Layer 9 of a small transformer language model trained on English Wikipedia (14 layers, counted from 0, width 128).
A neuron's activation on a vector x is ReLU(weights . x + bias), where the dot is the dot product.

Input weights of the MLP neurons that the questions are about. A number n stands for n times 0.0029.
n26 (bias -0.034): -19 -10 0 19 60 -43 -26 17 -39 24 7 18 -17 8 -17 -3 -16 -52 -31 -1 27 -7 -1 -23 -9 48 -28 31 -28 -11 33 -11 -11 -18 -42 -23 -9 25 4 -28 -5 5 -64 11 7 -5 19 -6 -37 41 -19 4 -5 21 30 -54 14 29 33 -14 -43 -16 3 20 14 -22 59 26 47 -32 -17 -22 9 -26 -13 40 -9 13 -33 19 -37 -24 -17 36 -11 -23 -13 -1 -10 25 31 5 -7 -27 33 17 7 -13 24 -16 18 2 21 31 -6 -35 15 -2 -27 -8 4 34 -14 -17 -4 56 -44 -4 -13 -3 20 9 45 35 13 -7 59 3
n47 (bias -0.033): -16 16 -15 -17 -26 43 29 24 -4 15 56 -6 -50 -39 5 16 5 13 -11 3 -53 -28 40 44 17 -15 -2 -3 -22 -34 -9 -45 47 27 6 -26 24 12 57 43 7 3 41 -29 3 -9 50 -30 -18 -20 -10 31 -13 -1 -23 5 -34 25 -13 34 2 35 -15 -36 27 2 3 10 -33 24 0 21 30 -22 4 12 2 -30 -1 -20 -46 -21 25 -33 3 -38 33 3 40 -35 -5 48 41 -13 37 -17 3 25 -39 20 -2 -11 -9 7 -37 -12 -17 36 16 -46 -42 18 -22 -12 25 -18 -17 7 -13 6 39 -46 9 7 -31 38 20 9
n54 (bias -0.045): -1 12 33 -24 -5 4 -19 -3 34 -11 -1 -55 -19 -34 -5 -13 -10 18 76 33 39 20 -11 -7 -4 31 1 -25 11 14 27 9 -7 -75 -15 -44 47 43 -11 0 -28 16 -42 -19 -6 12 -26 -53 -2 18 21 33 -1 -74 -11 7 -4 1 38 49 -2 -16 28 -27 5 24 18 11 -13 25 15 28 2 -19 5 7 -16 -30 35 12 -10 -4 5 -12 -14 -21 3 25 -13 41 -20 20 -14 24 -34 18 29 -6 -29 7 24 11 -10 7 -9 -19 -32 2 -24 33 32 -54 -4 11 -27 -29 15 -44 1 1 27 -5 5 -26 9 39 -21 -20
n82 (bias -0.040): -34 17 -6 -37 13 -19 53 26 -45 29 13 -40 -16 -9 -4 -6 -8 -10 2 12 -31 10 10 -30 -1 10 1 64 -6 25 -25 21 29 -30 -11 -8 55 -17 -24 37 53 25 20 -22 29 -7 25 20 -15 0 40 -12 -17 10 -48 -20 23 46 33 -7 0 2 -24 -28 -3 -12 -26 -49 -38 14 12 -23 12 21 -3 -6 -15 -10 24 -26 -2 -15 12 34 -63 14 -13 43 34 -19 -12 21 -9 -70 1 32 41 -2 2 68 5 6 -94 -12 16 27 8 -29 2 -42 -17 -35 -5 59 16 -19 -2 -25 -17 -1 36 21 22 21 -30 -7 28 -3
n106 (bias -0.032): 11 -10 -12 15 34 25 -36 31 31 67 -20 -15 9 15 -25 -21 18 -25 16 -36 20 39 24 22 28 -26 11 40 16 20 13 5 -26 -51 -12 -47 -5 22 -62 12 -21 32 -45 -29 52 20 27 34 37 -4 6 47 14 -44 4 -9 -23 33 4 36 -21 30 -17 -15 -62 -2 -10 -33 -14 5 -48 -51 -17 34 -51 7 10 12 47 11 -27 -6 -41 -31 23 -49 -49 19 9 22 -10 -42 -11 -4 -37 15 -3 -39 55 -84 -9 -5 -39 -10 -25 33 21 -5 24 6 11 9 1 22 28 -14 -5 -4 17 0 10 73 -41 3 30 -15 -4 17
n122 (bias -0.030): -47 -31 48 -10 12 -18 -4 45 -11 -50 -18 38 -10 13 36 38 6 -2 -35 -52 -9 12 15 35 -6 17 -1 2 -2 8 -20 8 14 25 -25 -11 -23 -33 -32 -21 16 -10 -9 26 26 37 -42 -11 21 -3 -67 -20 38 17 -17 34 -13 10 20 44 17 -21 21 4 -7 -3 27 -25 36 0 -7 3 2 -26 -28 9 0 0 -9 7 -14 -44 -43 -3 10 20 2 -17 7 -20 10 20 6 32 17 -12 -2 33 11 0 -80 -14 7 -34 17 60 57 16 -4 -38 12 -1 18 -7 -12 -25 -24 7 0 10 40 17 -9 -2 6 1 -58 3
n144 (bias -0.041): -4 37 -17 -17 -8 -34 6 18 16 -13 6 -22 28 -13 -25 -48 33 -4 -11 -3 17 22 -2 -25 64 -14 -6 16 44 20 -15 -5 18 -22 32 -8 -12 34 10 -23 -4 -24 17 -15 45 11 34 -15 -14 8 -19 -2 88 6 16 22 -45 21 -55 32 -6 -35 33 13 -13 -6 -15 14 -4 36 10 -18 -2 -5 -47 21 -59 52 -68 -22 -16 -49 -19 10 -9 -26 38 43 -2 -10 41 -11 -16 -22 -5 -39 31 -5 2 -30 29 28 -24 24 -27 -78 1 30 -30 12 6 30 2 60 4 -22 -27 -5 12 -10 23 16 3 -10 -16 -22 9 2
n200 (bias -0.032): -12 -36 -15 2 46 35 -9 44 35 -12 15 -71 -6 -7 -9 3 34 10 -9 37 -7 5 3 60 -45 -9 33 -28 -23 -21 -58 20 24 2 -57 -27 33 -4 -13 9 29 -3 -15 -13 64 7 2 24 -23 3 -53 -8 28 -8 5 9 -56 50 3 23 37 0 -15 39 57 16 3 18 23 -39 1 -31 5 -43 -2 -1 0 30 -32 -51 19 -28 -37 13 -9 -4 11 -5 22 12 -16 15 -6 -1 8 -25 -5 21 -6 29 40 -13 -11 -10 -2 -9 -28 -34 45 39 18 -4 37 -8 -43 -32 -29 -8 13 -18 6 -23 15 6 -24 1 -21 34
n206 (bias -0.036): 34 25 -4 -35 -12 21 61 -12 -10 -10 20 -30 33 9 7 -31 19 -5 -53 -30 11 16 73 -49 6 -25 3 67 4 21 -31 17 38 3 -3 -9 -39 13 -6 -18 15 23 -5 -8 2 -35 28 -14 -20 6 2 12 -2 -23 -23 -6 4 16 -20 9 0 -36 36 67 -37 -56 4 -53 -32 -49 34 19 -11 12 -25 -29 29 -32 59 25 17 -10 -20 15 -61 36 -9 20 10 35 -49 24 -47 -9 -3 -9 -12 -10 39 -49 -1 -38 -17 -4 -49 -5 -33 54 25 14 14 16 29 80 21 -32 -27 -42 46 16 26 8 -43 -33 69 35 12 -10
n209 (bias -0.036): 27 5 -3 -25 6 8 1 -31 -25 1 75 -30 40 -5 -28 5 30 18 -18 12 -23 18 19 25 14 7 -18 -9 -19 18 -29 42 17 4 -19 -3 -9 -8 -24 -20 -4 4 1 22 14 -8 31 12 -55 -11 15 27 -24 4 -2 40 14 3 14 12 9 -58 27 12 18 -31 -53 -5 12 11 -1 -10 -37 -35 33 -18 13 51 10 19 11 -11 -15 1 -23 12 -5 10 13 -29 -29 9 -38 -20 13 -27 8 10 -14 -52 5 -13 11 -1 -30 7 16 20 42 -1 25 -9 -12 30 -1 39 3 3 0 -22 -13 13 4 -13 9 -16 -8 -8
n241 (bias -0.028): -18 32 58 -15 1 -29 -8 -6 -24 -29 7 15 -22 5 -12 10 -9 42 -5 45 -24 3 11 39 59 36 14 -36 30 -49 -10 2 30 16 -15 -3 -26 -27 25 -28 -4 29 2 -2 -2 -2 -33 -24 1 4 11 9 22 -6 31 44 7 -22 12 17 1 0 2 -4 11 -22 -10 22 -14 4 -37 0 -28 -5 51 33 -34 -25 5 -31 4 26 -36 -67 16 -5 -67 -29 -13 13 3 35 6 -24 46 8 -18 -22 -1 12 5 17 -4 -42 60 -30 1 -10 17 34 -29 11 25 39 -29 -37 13 3 -39 -11 11 -6 -43 27 -12 -39 14 4
n248 (bias -0.032): -1 6 -39 45 44 -73 -21 58 2 -26 54 3 21 -17 -14 -1 23 33 -66 -13 -44 65 -12 22 60 -6 -16 34 18 13 -50 -52 17 -30 6 -78 -30 -36 -7 -29 17 -11 -46 -12 7 38 0 -17 51 33 -1 -23 32 17 -16 9 -12 27 13 -44 14 -39 -9 -44 37 -40 38 40 71 1 -22 -37 -13 -50 -5 4 -17 -3 -4 -1 -6 8 51 -25 4 19 -25 -56 -42 33 -27 9 27 -27 1 -11 -37 12 28 -20 12 3 51 -27 -3 11 -31 6 32 -1 30 29 6 -40 -31 52 -12 -39 10 9 28 -15 5 29 5 77 -4 22
n263 (bias -0.057): -30 20 -19 35 44 -30 -26 51 10 -1 32 -47 11 13 21 68 -7 -23 49 4 -10 9 32 39 -5 27 -27 8 -23 66 -43 0 14 66 -13 21 -31 5 12 14 -20 -20 -47 -3 42 3 33 32 -42 -22 -27 -43 29 -15 -73 20 -3 -7 -12 -14 -49 37 -17 13 19 57 44 42 30 7 1 -26 -4 -16 21 58 -5 6 6 18 -11 -22 15 2 2 -4 -11 -2 -12 -35 -58 7 33 17 -55 -32 -15 -18 13 4 -39 -19 -1 1 -30 -35 4 25 -54 15 -23 -21 14 -20 21 -13 29 -12 20 -36 39 -20 17 -2 4 3 -61 10
n296 (bias -0.046): -14 25 19 -17 17 -28 -25 2 19 -24 16 -52 16 14 -44 -3 2 43 17 59 6 30 31 56 57 -25 -6 -31 44 -37 10 -24 -9 -47 -26 -6 -17 4 46 33 5 -32 15 -17 21 43 19 28 -23 -28 7 -14 -2 -18 -3 -4 -3 -4 -6 -24 -29 16 43 -45 7 -4 7 80 -21 -12 -19 30 26 -43 -2 4 -16 -30 -6 -32 -35 32 35 -24 -75 43 5 36 -17 -32 -14 -17 31 -10 -18 -19 6 9 -3 37 26 15 12 -26 54 -22 -4 50 37 -32 -7 -16 -14 18 5 18 -44 33 -2 -21 3 -10 -9 -36 -17 -7 24 8
n370 (bias -0.049): 20 83 -19 14 37 -35 -3 -15 -10 29 -14 31 8 -58 -48 41 -9 -23 1 26 -5 -2 0 -9 31 -48 1 2 0 24 -18 -17 -33 4 -37 -77 12 -16 13 -34 -33 -29 -13 -3 11 29 -28 -31 -20 43 -3 -18 19 -11 -6 -28 -2 -8 -36 -15 18 -19 -36 9 -41 29 -12 -77 -38 23 20 -9 -4 11 -72 4 10 1 50 -18 -33 -1 -16 27 -14 11 -22 -47 -17 -7 65 20 -17 6 -27 -49 56 30 50 9 51 26 43 51 -6 -2 23 3 -40 -49 30 17 61 42 41 15 -16 11 -15 22 31 -2 19 9 -14 4 45 28
n395 (bias -0.036): -17 23 34 53 -20 -50 -6 -15 3 -16 -8 -32 -51 24 -18 52 -55 -32 -2 34 -32 -9 43 10 28 -1 -5 -28 4 -15 5 -14 -16 15 -5 -24 -6 -31 9 -38 -39 -46 -62 -17 22 33 0 -5 -23 -27 3 4 -6 23 -6 25 33 42 5 50 9 -54 11 18 -18 40 -19 -2 -13 -34 1 28 -3 4 44 -9 -26 7 55 18 73 36 -36 -11 -10 -6 -2 -43 27 17 32 31 -8 10 12 -23 23 42 40 -13 -52 -27 17 18 -17 -10 -12 13 -2 -17 15 3 -11 15 -56 30 -2 -27 -15 -2 20 -11 25 29 15 24 -12 2
n405 (bias -0.030): -32 21 -44 44 -3 46 -26 40 16 15 -15 -30 -12 -8 8 -18 25 47 11 3 -42 -23 39 28 -20 24 -39 -2 30 4 -34 68 -7 -28 82 -19 -43 20 -35 -6 -61 22 -10 4 8 35 35 5 8 26 19 21 17 3 -30 -20 24 -19 -59 15 -48 -40 20 5 -54 13 -38 -10 -18 5 -15 -23 -10 -54 -6 -23 -29 -1 12 -15 2 6 39 40 34 69 19 -4 20 -20 19 -14 -18 -3 28 2 15 -36 35 34 -32 -32 11 -13 -9 -21 -40 22 4 -9 -29 -29 13 -32 -18 -33 -2 16 9 22 -24 4 10 25 50 2 8 14
n419 (bias -0.036): 7 -5 -57 -67 -12 17 -23 -1 -11 17 -45 -12 24 -15 12 24 -20 -34 15 21 8 44 1 -36 3 -16 -14 60 -13 -1 -18 22 -10 38 21 16 -1 -18 -7 -50 -52 -37 4 -6 23 10 21 11 -13 -8 7 0 6 11 -59 35 20 -5 -3 37 -11 -8 -50 -36 15 -7 -9 -19 -19 35 -31 -19 43 -3 -12 -10 -31 -35 32 33 9 -17 22 67 -29 29 -3 -1 35 7 41 26 2 -17 -24 3 18 72 95 -57 33 -5 -19 -43 -11 18 -8 28 -24 -7 -7 32 35 21 -33 -46 40 -46 10 -12 -16 12 -2 -24 49 -28 28 -7

Each question shows a token from some text and the vector x that enters the MLP there. A number n stands for n times 0.046.

"and": 52 29 -5 -15 -33 -9 -18 -10 27 4 -17 48 37 45 -3 -13 1 2 -6 -11 -23 -50 23 14 21 3 -29 26 16 -3 34 -4 -20 -14 12 12 35 22 -9 -14 30 -6 -1 9 -34 12 -11 11 26 -18 25 -37 -34 4 32 -13 30 -8 24 -4 66 15 -28 -25 -28 52 -13 63 9 -13 10 16 9 -5 16 -19 -9 24 -27 -7 11 25 -49 -4 -39 8 27 -12 -8 -7 2 -29 -8 -12 14 21 3 13 -32 -22 26 -23 -10 -1 -7 23 1 -32 -14 5 -20 -10 -27 3 -6 4 12 0 -2 4 -29 -20 26 -23 -27 18 -8 -27
The neuron with the highest activation: n296

"s": 18 -34 -10 20 -28 -27 -2 1 18 -32 14 -8 55 46 19 -21 4 2 11 1 -29 -47 1 -24 -28 6 -58 -9 -4 -6 58 -18 17 -4 -18 13 5 13 39 -45 12 -26 12 -3 -12 8 -4 -20 17 6 39 -1 -40 -19 1 -21 -8 -9 5 -6 67 21 -29 47 8 33 -2 28 5 18 2 4 48 -16 -32 -8 14 29 8 -17 29 -1 -22 6 12 -2 18 -33 -11 -34 7 -26 -11 -15 56 12 -10 27 -9 18 -23 15 -20 4 10 -8 18 2 -21 -7 -10 -35 -9 -10 -23 -22 28 4 8 -14 -15 16 -2 2 -2 2 28 24
The neuron with the highest activation: n395

"v": -1 -44 1 0 -36 -8 17 -18 42 29 5 12 54 51 24 9 -20 -5 -36 0 -20 -21 -31 -8 -34 -9 -26 6 24 13 25 2 -37 -44 -5 -6 -4 -6 -9 -20 41 -34 22 20 38 21 10 21 49 -4 28 -19 -44 3 -8 -25 -18 6 37 28 24 28 -51 13 7 20 -17 14 -31 7 8 -6 -12 3 -20 -4 11 17 -23 -7 21 21 -23 5 -1 0 -2 -21 13 2 23 -17 -18 -11 3 -4 -13 17 27 -12 21 -25 24 14 -2 15 9 -24 -46 6 -13 0 25 11 -42 -5 31 8 3 7 -20 19 22 -31 -25 -11 40 5
The three highest activations, in order: n419, n106, n370

" ": 21 -29 1 -16 -37 -4 13 4 -2 -8 -11 38 29 -16 27 20 0 -14 -17 -64 -24 16 -8 -45 -16 -35 -63 -15 8 5 58 -6 -24 -16 12 -9 5 14 -5 -17 40 -17 -10 -25 2 -23 6 32 19 13 10 22 -3 -15 21 -25 -21 13 43 -6 42 15 -21 -3 -1 49 -5 38 -4 17 -21 14 -15 48 -8 7 14 0 8 -7 21 12 -48 3 3 -9 24 -10 -13 -18 -5 -47 20 -1 7 1 -16 -14 -20 52 -2 -8 44 8 10 18 13 -11 -28 17 -17 -13 -4 -11 -30 15 25 34 -8 4 -4 21 18 -16 20 3 -14 -15
The neuron with the highest activation: n122

"p": 40 -81 -25 21 -18 10 -15 4 38 9 0 -8 31 -1 33 -9 39 -23 7 -17 -14 -25 23 -4 -23 10 -22 10 24 18 14 15 -50 -11 -7 16 -36 -1 25 -13 50 -9 -5 16 27 -4 16 2 59 -13 30 -15 -22 -19 23 -17 -2 -17 27 1 10 3 -18 5 -1 36 -30 11 -20 0 39 -16 -10 15 20 -6 17 1 -12 -18 23 41 -54 13 -13 -18 -9 24 -11 -40 -9 -38 2 -25 46 -10 -1 32 -4 7 9 17 3 5 -25 -28 -4 -15 -3 -13 -40 3 19 0 -15 3 13 9 29 3 -24 17 -9 -37 -8 12 20 -2
Which two neurons fire most, strongest first? n106, n200

" v": -11 -64 7 14 -40 -23 -3 -27 11 -10 -10 2 16 -1 23 -13 48 4 5 -31 -5 -37 8 -18 -26 -20 -28 2 7 -6 26 -39 -23 -15 3 7 7 20 18 -12 44 -42 -8 33 14 14 15 2 36 -31 -2 -14 -36 14 44 11 -8 -6 15 -2 3 0 -18 20 4 64 2 13 -19 18 2 21 -13 -7 -11 -11 -22 -22 15 -20 30 11 -55 19 8 -12 39 5 -18 0 14 -49 0 -23 43 -3 -30 -4 37 12 -18 -21 26 15 -12 0 6 -21 -32 12 -8 7 32 16 -24 11 58 22 12 9 -15 6 23 -16 7 21 14 -15
Which neuron fires most, and how strongly? n395, at about 0.96

"at": 21 -20 -14 16 -8 -16 11 -26 7 -2 2 6 43 64 39 -15 1 3 1 12 -14 -11 -18 -56 -29 -1 -30 23 14 5 0 -3 -5 2 14 37 -5 6 -19 -10 6 -22 24 24 -12 -4 24 23 6 29 27 -5 -66 22 1 -28 26 -36 13 25 60 54 -46 23 -11 22 -16 33 -13 35 28 -14 0 7 -39 -8 -12 16 -26 3 10 22 -38 -19 -29 7 -17 -36 -23 -30 19 -5 -14 -7 23 -9 -5 -14 -10 -9 -5 -20 20 1 5 -2 -28 -6 -35 23 15 -7 -7 9 -20 11 36 22 -7 14 -37 47 -4 -19 -3 10 7 -7
The neuron with the highest activation: n419

"ig": 39 5 -8 -25 -15 -23 16 -5 41 8 -29 16 36 68 13 -14 10 35 -1 -7 -39 -44 15 -23 20 -10 -20 1 26 -1 23 -24 10 -31 18 28 18 19 -1 17 57 -21 -25 -3 -29 -1 -8 1 11 37 18 -1 -19 0 16 7 2 -11 26 -7 39 4 -34 -5 0 23 -17 28 -3 31 9 14 -7 -9 1 15 15 5 9 -6 22 10 -19 0 -20 5 -14 -71 -21 -47 4 -14 3 8 42 -22 -60 18 -63 12 -17 15 -19 -14 8 -20 -6 -19 24 11 -35 -29 17 3 -37 26 11 0 -10 -21 -24 11 26 -7 3 -11 4 20
The neuron with the highest activation: n241

"h": 11 -38 -31 22 -30 20 -2 -19 11 -23 4 7 16 3 39 -2 31 -18 8 -28 -25 -34 14 -17 32 -29 -29 -12 -3 -30 27 7 14 -35 16 -3 -11 31 62 17 41 1 12 12 -29 -4 8 14 25 6 11 -1 -44 3 54 11 -3 -25 12 10 -8 6 -23 11 -6 61 1 30 -39 -5 17 -20 9 -12 2 -10 18 -2 -14 -37 1 11 -28 -7 6 3 20 -25 -5 -39 -23 -3 14 9 14 -5 -30 17 -27 38 16 6 14 10 -10 -29 -27 -27 -13 3 -7 -24 35 -1 -2 25 70 25 -3 -15 -27 3 17 -2 -6 -29 17 -3
The neuron with the highest activation: n47

"C": 34 -8 3 -28 -3 0 -30 -37 9 -4 -6 -12 8 56 16 7 34 21 2 -20 -8 -30 -36 -16 -2 -2 21 11 46 15 17 -30 28 22 15 16 -14 -7 6 -7 9 -56 1 19 -26 1 -4 6 52 -19 8 -7 -32 -32 7 -39 -13 8 60 15 20 -8 0 21 8 44 -30 9 -9 17 0 -4 2 -5 22 -17 -17 -6 -4 -14 -12 28 -43 8 14 -13 -6 -33 -44 -22 8 -38 12 10 26 -33 -11 -15 2 33 12 20 17 9 7 -7 13 -20 -16 -1 -49 3 28 -14 -31 11 43 20 17 5 -24 1 11 -41 10 22 18 9
The neuron with the highest activation: n241

"o": 45 -6 8 -6 -32 -7 -10 -16 8 -12 2 20 30 71 -3 -22 -14 28 11 4 -58 -44 19 -7 -4 -20 -44 12 1 12 6 1 -15 -22 0 6 -33 5 -3 1 62 15 -22 2 -42 1 6 21 43 20 43 11 -42 -27 6 8 16 -17 44 23 74 -4 -45 14 8 51 -30 48 12 4 26 -6 16 -14 -14 -14 2 12 -4 -2 -3 10 -19 3 -8 32 1 -39 0 -17 -11 -21 -9 -14 6 -4 -44 3 -33 -6 -10 13 -5 14 1 6 7 -1 -15 10 -29 -33 7 -18 -26 16 14 17 -7 -19 -19 -1 40 -2 -7 -14 31 4
The neuron with the highest activation: n209